Layer 11 of a small transformer language model trained on English Wikipedia (14 layers, counted from 0, width 128). Numbers have three digits each and are written without spaces.
A neuron adds its activation times its output weights to the MLP's output. To switch it off is to set its activation to zero at one token and run the rest of the model.

Output weights of the MLP neurons that the questions are about. A number n stands for (n - 500) times 0.0027.
n2: 471510590420371509621636318562432545565454446478422473449551566399512419476509552355356463497670479613583515497366563589645608559383573614575605443328680476462443763715404428409711533652457655400344407439457524452578553524427482591530216380476437334386408602462587400594515491468377533506689715319548614547611612634540506454403441600531596433396315381613590409489416500599423563353397
n9: 622546527509388658494458435680403357386383587550340558776472556354624491525586402572464646601309456666540511630553570452709520462459464491520379401588546387694553529528467343378444472393530497460497558612315395387328488619583543534460497385492550524402577573492255494579585425417505441569494492621450582459483429261474536451478588564465587565419566580566500494406520598312382746416452
n30: 384540457565513445494421427351593631542523546589567578741615442450340410497623541482413306466759367380479550515437653573468379640399488604517370355451442483563514509552539630734530506393561497412497382485503458393451560642576538468421560631549411506494515601289444423353500698372421509489482294745375444617417480611453517614646452464488491552481427375623403562522545595695358436520399
n33: 527679449523417450376460639328435495469541505566555559226327619503557473520627495559586372434513530610487405611490568409477437474512495624384364530660408505392413589513641553495392339425560495569527536392632362354371555536571612492543403519607370476565545515568476408434510502606596497411584600535557583485552396482653527649566495573427606584413431413387541416498409545545490503455447
n38: 339620487659685575446541510358425548458520442478389668678464623551396433388588507562385588311490462656591566483467433504442596381498480638536531529459505459640419433524505418505364538594431517559553636544465446543507476471598612507490441377552445539383528347558413611659466486391434512526485609575391474537606471466425570517488400575470524374523390339366519575521485505476542571457495
n101: 337583619450775474460457646424265531562428445546440378509573514442455450405576506475535467471489610542547550643395402473599516565433538525443383610554597632597486350497511440391626301466289533614410651547522591621396437571629536437514538355516391359497376424421649441429453479385601715455453394538503489537369588555401441583409560438605552486603393460738521564583635543497486535328461
n160: 484523543656418558597394422506512486252550422600667293497382431447426438600474382553393565494515508482515750370435535541465488333517378539604477535495468654542437431541489388519413543387773535588329657471651492476575570497548605544503401536517509749500390670411308627523428370479517376432599427512660410598662477374305601362582536643554451468581460412477514497475440439632500427362691
n164: 595220530647401440700546264688443364438535447558306433510544572389506453497398417542528557552546420545347462535525413523802603503586596474353444572464541541418342676453536412571461519397614661551493513293551448341450469560599668519582438503571572436494589921476019493616503525592399724371592492409543345500506519478592561484531448607536447449367603552506533503410413377453522559472553
n174: 606519442502530588427430320564541471495459471525457462432562548396463518398368517480516357579605332410578405564472593459433519604512525446371460572364594447595535507711475471314378424574475435534492581573556586412510510550417459524643547563543543418567601552571595428469574491382690626631490500352618523532573428498524356534400376448599552483461495594534528470523365366488651565452502
n261: 536594639459400477409334524424418673515466526536432468656403576633630528590368500471507435408682446459483519463540369449457576384393550664552559572498534459542436619534661514598590581552505546480480392439454542523536450311462553454514519509450500467595553426507376531443457558467632462600471550498441384458400569464437382570484356498656552599537263500626647495541379490426502445507523
n265: 576619566602613462451495412490479422565424537446548453542637485457559487507547655413476574553471561416515569531606465372445480446546487408497552640333462505560463588480346388414242418428521515533410290396715539566545544661534467495343348564416520484490405413356521674558523578534561589493432574512520529430635550540366541358459422567586450510413418611465339520538585508565659545495481
n274: 590648303590475460459512611517524628500461434583496552453351586494412568360382424486643658685402334621554596568557677473327533437535359537447569556468576369434717442467454658629543384674653430400389398427452495491500521611477466416452454468462494315539380558332289450395547582465511478470318480422626441626670500562458665542505419397575522425508482418463652576484474594547619500572408
n288: 432740309465515505539624613505637495365420607502365575528526490508497486666585551497495593351429531577617671666631602345595500549457370548330404550390648550516495440521515398517656471476418389478561543351452451459599623705500421516413539391503583531607379464518535469364364661445515503434434476518531464467487398503495533378513373543533651550475583418360485311550511619443430451437453
n379: 578605446394401520487556615582671442360414561537558512525492447573514620468416462358490543577708508462524590587513545366505609569591590495489460471431578396442550439508634588557572357470490328455508516573544521116484561401380629597457495543434537374474587423597349232569380490385616622578581536492608521346476586669476414411451503333525670527428418450503546529424629427444489545497530
n388: 438624717454559405456522448564533462394464673547714551362493529430398294361484539454521541495463479529529401341458538393533536593567515385457403619542582498423411431574466476587460467500375411435661417575490426435605479593550601486488446464573578646450415502525394556607397605465518604584522556457472505523451533457265611471530628542404574522477646495495630591471525505479461458367441
n446: 567637447506616399572398553421535633530318553322500395404614320500621550453512275584356665357466543599479419485474386429559468530443659415674567674555583420583381750346449427538531418391531369450397485536533402506267619530580762740473457327477635500602643488333663462364541474621546395486417399650552520469497615423553540587543457515430623441398494413524506488576524503412560398494503

Each question names a token from some text and the token that comes next. It shows the activations a of the neurons there, in the order above. A number n stands for (n - 500) times 0.0063.

Then comes g, the gradient of the next token's log-probability with respect to the MLP's output, scaled to length 1. A neuron's effect is roughly proportional to its activation times (output weights . g). A number n stands for (n - 500) times 0.00082.

" t", then "ak"
a: 500500500572500500636500541500500500674500500503
g: 513446698539489481421483551568630429608661663354378498569450402462279559378239540661546613311439405471441362419610571572439616586437459295465421614518380462365508417696584526553536499480826258504493543601680434438513503559441684372627604470453558542673575444637480507480353326597621558633454433703262319665454534600459397644406414462403554423399513532532332512532466492524338476501707
Which neuron, switched off, raises the next token's probability most? n288

"P", then "ers"
a: 500500500500500500500500500500500542500649500500
g: 488559446695317466533733590488584615516776351643581531428471554652435636563411483570470417520616317392244410343593536459537521704372490444481493515415472410567675464529534427423422553268572449463574379577552563347459412303558654661376466492594476551718459294607420617574637412352509299536415448666443465295498399479386406592458535594528504595496642399745541422378480455536398593416732
Which neuron, switched off, lowers the next token's probability most? n379

"\n", then "8"
a: 500536500500580500500500500500500560500500500500
g: 460524732616631470541501323583411330468545360655512638410561517543583657556461457470494347412369552511538393537654615463359648546382508309604300451398574624626599484453440623548404316432443582545475492380437560396523433356716469521609392651422208690407589623660749466614420561619540359484479579580567402479460553559521731315627476545472439499439410470477445561429282404480687227574411
Which neuron, switched off, raises the next token's probability most? n274

" g", then "re"
a: 500500512500500500627500500500500676500500500500
g: 586589316508716584443616328488478428396542739513363513664358520391537477746461523483475444424546443536498446500512515517439412452583283445532488494654542517314375390575421477597391509606403532469477775629524493508586387497527504752592341471565456290562470694274393512470440546470341565520562607549576487580761577518588495618622347227306571475440309442496813557516428603508413534366408
Which neuron, switched off, lowers the next token's probability most? n274

" the", then "n"
a: 500736500500501500500681500500500500500500500606
g: 458633613518482539472678457564578595361430473323727471252473445432574569578537559481449518575416769585551460437358554685601419535531578615555618498418532406384470412384518321559690489474414389593423593510487452550460559548416547816439452610605701691356591523330553479272309299473582589233500497414568505468383585332642386535592432462474636545429454321607270649320427502436572529485566
Which neuron, switched off, lowers the next token's probability most? n446

".", then " T"
a: 500546500500527500500500500500500500500500500500
g: 635414486262568456341601533464415453490566570615366545488416564414479644415352666599542583523508502494497637832610485506386643385690478463392512317497646374557425465587675549387532455532504444505326615555596623488709631433590632495442257268432693328427370351491517479329430550313577226622447457563453573594410495398421665477594494514682414564486497565637403537444627527385532609299501
Which neuron, switched off, lowers the next token's probability most? n9

"an", then "g"
a: 508500500500500500520500581556500500500500500500
g: 295530608313651558520918519518668495491480350451507631499667633367604683554518459371682512637451415520471494573574142636467454365430409484639400367478639460482482499473454482505580295443518441677444465396429599513425510555496480441492532675622399531464612462494540523487458589325478490510458394429501429624466550289376273526485499295616653560482534457610463679642433463432781441483354
Which neuron, switched off, lowers the next token's probability most? n174

"r", then "ound"
a: 500500500500500565500500500500500500500500500500
g: 458494649480477601621488617565334601477283568478460643535537520371697468411741413409496606421637441683495534388289337489438558672400446580535555601524610583579493686408503430295359279687419496641475255428557305562639419592428411535498328599591393558663382614455543462498387519397574618478338438344501497446626623676351350514530607444329400545571447573571633530306546389459535566446717
Which neuron, switched off, lowers the next token's probability most? n101

"d", then " d"
a: 506659500500500500500500500534500500500540500500
g: 457299390682366409546753297526503463579461476473461353467844464535549450469502538383569630495522413409617628599425697476336525402446436510390334636596422428625465379508627439554687448525272362637458529493421312564307448659596579483446366294528461521415473532274516414608646675593590502421457759543510434509605449460556503555448370493798422459645424621558421544413568557608606427480515
Which neuron, switched off, lowers the next token's probability most? n9

"s", then "a"
a: 500500500502555500505500500500500500500500500500
g: 543568500447279519489433642757473689581453570438507454670666575426292531463178340474406364400444372360454452572453567519495459698426599446502558606552535693512635285664457571473690573424534495584550492483413456418447549595589387337583515526693540547463466351685560329337526459571639531502469618382188553390428434551410463488541666563691256413520473701472597374433548465409595512592480
Which neuron, switched off, raises the next token's probability most? n38

"ar", then " to"
a: 977546500500500588500500500500500500500500500500
g: 562582500368284510506489505501323584485600321384380545489444509507546588479576508304435481497602512507523501351562630439328396531490579599379614502318782349466575458692495660621642515466474573535382453435560617504339419445680455628568232577573412243425627301671472449477286543606449575562539559481444381580579673758719533608448529580658393577427673403568432419459594395617406440364341
Which neuron, switched off, lowers the next token's probability most? n2

"s", then " C"
a: 500667500500500500500590500500500500500500500500
g: 499583582187444701489179448421343524548523497795453579585312330576545477576602619457557511396254569402557454583436386558403471510570434572650545550438423637509522502634671642480507648437667530499591587519602439465570400399635319501542546492488574449522518374641459443481638567326399525404700286493403384548533631371396574539615300602418544401603584530700437425361400612467316516334570
Which neuron, switched off, raises the next token's probability most? n164

" S", then "en"
a: 500500500500591500500500500500500500500500500500
g: 520550675561376514556587412499705550592616587444533430393554369593562438492509554692316436577513284489351384519433511440494579433346687453541462582587270528690402544526560418562508660552418621345300258476722304621456548557715577431380716348516522452550658392527407537407575452487485439440455484513602637251700439752469663354312468442428456460352650507635425422493478537495361552486584
Which neuron, switched off, raises the next token's probability most? n38

"a", then "ir"
a: 500500528500607500500500500500500500515500500500
g: 556481539625408586471521348588465308510389551360326467463577535539527319672617507543512514520419515379626556686361507584615443526313356459473205540593449562454628641561337340560525442474498389336551613668601430636591313402630647585437561449438333406494381598531495376552558549392384405349384484450605652536617368448626530435440279599484510769772602758361449473525502661451466656541518
Which neuron, switched off, raises the next token's probability most? n38

" and", then " th"
a: 500500500500500500500554500628500500500500500500
g: 541378549683461572626554563389394553549348564583534425504281516463513526632390520465478429517359665494641549543290511474396602617615566538525589247442744504455415573663424549561421342466568483592548385537599583691604579445323458634669336377328318462562231270463584642476425450357419489392412566547620474379574571515376521521319629560562373647695443479437457440726509435398646431454730
Which neuron, switched off, lowers the next token's probability most? n261

"s", then " for"
a: 536500552500500500500500500556500500500500500500
g: 309534578464576612527681615501338265455594336440451425495586569459444463655533610613688303625599556507591445534296490480354409636469530527564512490720509606356657654701475430435367587715432430560386459434403567499439580380443420615446480657504562400390678426653389419521454519504370554526566426595509506478530553696407446477669467379564500357693286372306392450270546433585643620250580
Which neuron, switched off, lowers the next token's probability most? n2

"ge", then "i"
a: 500500535500500500500500516500500500500500500500
g: 446751574445443537500368411498374542480560544591701381601574486512556382657510607344397557507430454425501518579337538624539653488481590678525532354538481571562388422738542526583593700596621345282557508610554441511678399552533531391509589502536539510388536433543395269477588403435510528352542504402229627443509441309613356279476641632433567507332300574471267474531583778218564451552516
Which neuron, switched off, lowers the next token's probability most? n30

"u", then " b"
a: 500500685500500500500500500500594500500500500500
g: 478327417780538385496769456553546399636560557570279571519689571487504431496408440394494644619622346625393520586544300396439478543670504507397456655675588176501470572445416426482526292513401571469430537401309668419376639521427529590414417457588369506571455546419281535637602479515668624586298498440644627459524332597523583547481435521652343670555540370403695340473452435556525580451419
Which neuron, switched off, lowers the next token's probability most? n265

" P", then "at"
a: 500500500604500500500500500500500534500546500500
g: 554571583399574478619438622537328450618739572546379569472337611434372296415391530640458424601395478392506665677572785513864468608481486637483493508591605520469515450462463437566513469484590486617508408462471362394393542566272511374436224602444597453599670501449443504333354491595501448324541511476430388729608763423551510440571552415425319522496323616509381499513605520640274440420549
Which neuron, switched off, lowers the next token's probability most? n33

"h", then "un"
a: 500500500547500500500500500500500500500500500531
g: 291573727680591575333460368590457438613436439350513492415527627728337721516491395549502403294692448557558599423302553579386608539523485346642473411481482418396546486478556539382233482395516599359616711251343534486424590577648531631512486634472467576473444597387534692524581480651548469545580601526744577474380321561481495422648411375428359656567642491391352513462545487567321422431456
Which neuron, switched off, lowers the next token's probability most? n33

"a", then "\n"
a: 500500609500535500500500500500500500500500500500
g: 617552493613341468540469508414510505577556588278465751546497431498516445373700254541491548541449509534417736282582450341560276567535494614600611592488176467307621453349448515456444590459463468619467409732416497547321635611300502677707434451558481501598644537561550660605499560623426441499667507481418408377569516781403509414430442544471445308535502475506621513446526348409354490664369
Which neuron, switched off, raises the next token's probability most? n30

" ", then "up"
a: 500500685500500500500500500500500523500500500500
g: 330477736457735446600589491466526553545611489514522444415488469380460596544509660327502310386527554590511693382552612451409345517462586647594676528407516437321473420497437450189495525623491609524545491268515517481383675575511500290470641505392491342449642509596349476628523699509337584430546642517349411687393348394385456679404504625544546524413290374516673410357723535470504635661534
Which neuron, switched off, lowers the next token's probability most? n30

",", then " al"
a: 500500536500561500500500500500500500500500500500
g: 399579666502487527762325428370505537348639454663492384664313532490318638574492608574409530371635473365506447457473604630439650451633436493179450502485703532323283537646498507628463489577489523507381803442578544490567490594534762540530511305309555427450601518571566634555540511563468509534327380441367541469657420404540366455500617531485633392543336455536467396551453285433385383625654
Which neuron, switched off, lowers the next token's probability most? n38

"in", then "ia"
a: 500500500500500500500500500528500500500500500500
g: 185589620514345516585590500636395423360469613646485502498481557444517396547548556462477566504337573531341405550442560505488532441611678396522455435485377742534489499602594444508598238320468469551404545614222883563446486570423444347620601438461627430514550612508683545532633435631415470463476555548480755299352385418558490380549571596543589262358558540491373449506511590740505439457317
Which neuron, switched off, raises the next token's probability most? n261

".", then " Ch"
a: 545500500502593500500500500500529500500500500500
g: 442496641524610473375547521572605436435580415580401516596533722572398577620680542339331637371468499564503313551696499476394576586468463468596392305455513535386577483356448546465320322371490554453335602279492640560504589419624511529483282668579354682398552502518553570705516573720804334516515555429518529569389436627586405393546536522431545573600546419654532446340434261587560318324298
Which neuron, switched off, lowers the next token's probability most? n38

"p", then "ar"
a: 500500500500500522500500500500500500500500549500
g: 554374637571459357381582573435433442593651264563485378721391532408712526609354471490508543490491589414526425568360649621587317342648478454372593666556380646379310290464469368366655415559649424434357390428363526467594395416336375429620585436542481536576627395608523545562528535557500515417615522728528529526445444495665580478550366469572547726266714496355567554561312672512609494632354
Which neuron, switched off, raises the next token's probability most? n388

"ed", then " a"
a: 500500500500500500500500500500500500651500500500
g: 718451477468505543564660463452591332387430701400306525412431441502387478282539574522584560421377536388528356508441706595559487608367538565355503481633537691519516768454388433531559460420388368479462508393631631716505528524583426424408811397516667676411642431700543490526571593449592456588225389494689528281502348417485379540254519538657442326526546620410542521521533589373511471466409
Which neuron, switched off, lowers the next token's probability most? n288

" C", then "ol"
a: 500523500500500500500500500500500616500500500500
g: 335416567519445563411241505509328514606449498409467480463481398511306589488598466471414684393598609367562523454445561691490546750567679550645530658596571569387435633379313416633313666332394457575558611414438371383441565250522609415508422448491477408499626534689404608560552552465348563502280648545565568351338496462598459342463463444395529578567595376581531542743502475688761654434373
Which neuron, switched off, raises the next token's probability most? n274

"y", then ";"
a: 500500500500500500500500500734500521500516500500
g: 476542531528344412543627529701424553654351377422473584424627423511484574530692332548639491684502707477452595540507468402353448382433564587530466546203385652517668430777486479790534600536624448454441327394449407340640739442365617503492640572404453653575469572466515640474490579418420561361369404596416423311589561549584422559468323644614425351494436499424453309417312444681490480551415
Which neuron, switched off, lowers the next token's probability most? n261

"os", then "h"
a: 500500500500500673500500500500500500588500500500
g: 600341515341501498459598645287523444599404472473470420706409484618535539547595408402488533511586701483401635580796525441432453607552382560459616435676498536558348350419703335584487399432507770595554340643572568460443688384495332297539360322603325509438482516443501483508381423511740598559494279302464503553418666557397482422444669393660603492418419347557480409408724536495599510484590
Which neuron, switched off, lowers the next token's probability most? n101

"ical", then " s"
a: 500618500500500500500500521500500500500500500500
g: 452549529402578387427359548552254513747587564645496482483488495587464462417305337407384569480579422488419516631741407411514656663490525564593387359476583372454541617618407469542281731428379596436669407586600561285551369677452380699570276497311319495634507548576365302399529592518508559500603492679597661639406507357418494419542600402500467661449540380477543731630543362444478479543469
Which neuron, switched off, lowers the next token's probability most? n9

"\n", then "9"
a: 500579500500597500500500500500500531500500500500
g: 334472651576493499480456375528465352333571326652550570468560571606602772503486403454558288531366560677574436429508595428474674543430493368650327458269447655548657509601411642512380386479582489529439501319418505483575327400640524599451435624453187716533459578613747594559485560614378322455479482640637466421432559575467687324574501587609488603328504450552386482447329502485577329637392
Which neuron, switched off, raises the next token's probability most? n9

"\n", then "6"
a: 500538500500581500500500500500500572500500500500
g: 449546648410597553411543352453504250408488390607453499409535616576664640578517509410300314415429565601515404479589519596377570555474513386515385501446561594511697518507393632630437420276481504540372658263424595453539423374811468519576287626509292614524520617588735503533463553552462364528348443553668599525418636478494672260607601634544372534423545563551582529412382423598575337564222
Which neuron, switched off, raises the next token's probability most? n274

"ical", then "ly"
a: 500580500500500500500500501500500500500500500500
g: 488373408485687608509456479446715449496246498545724480280406426563410598594559504648546378572536523655553593544258531429524475574461516507472552533770267686449332391510540340410533459436636571553499536409538555667486538354541488387648440432615546518525317485217702586501598331471370370464468322467693642530409529498570484502389562518393655551568411507405496711416339620396539421427731
Which neuron, switched off, raises the next token's probability most? n9

" to", then " re"
a: 500500500500500500587500500593500500596500500500
g: 386490500560370412523636314506614401394567461543383427694554641417580596565616450700351570465653304550455643304443528432612583419401343301477432631522574280546583455376345365539507709613434463531569616331619478544512530580483461700506452572425421535460544541478429396696673427712522592590628654578357550710620338341540436272491336503545465299375532497422493551354461366536545722527522
Which neuron, switched off, raises the next token's probability most? n261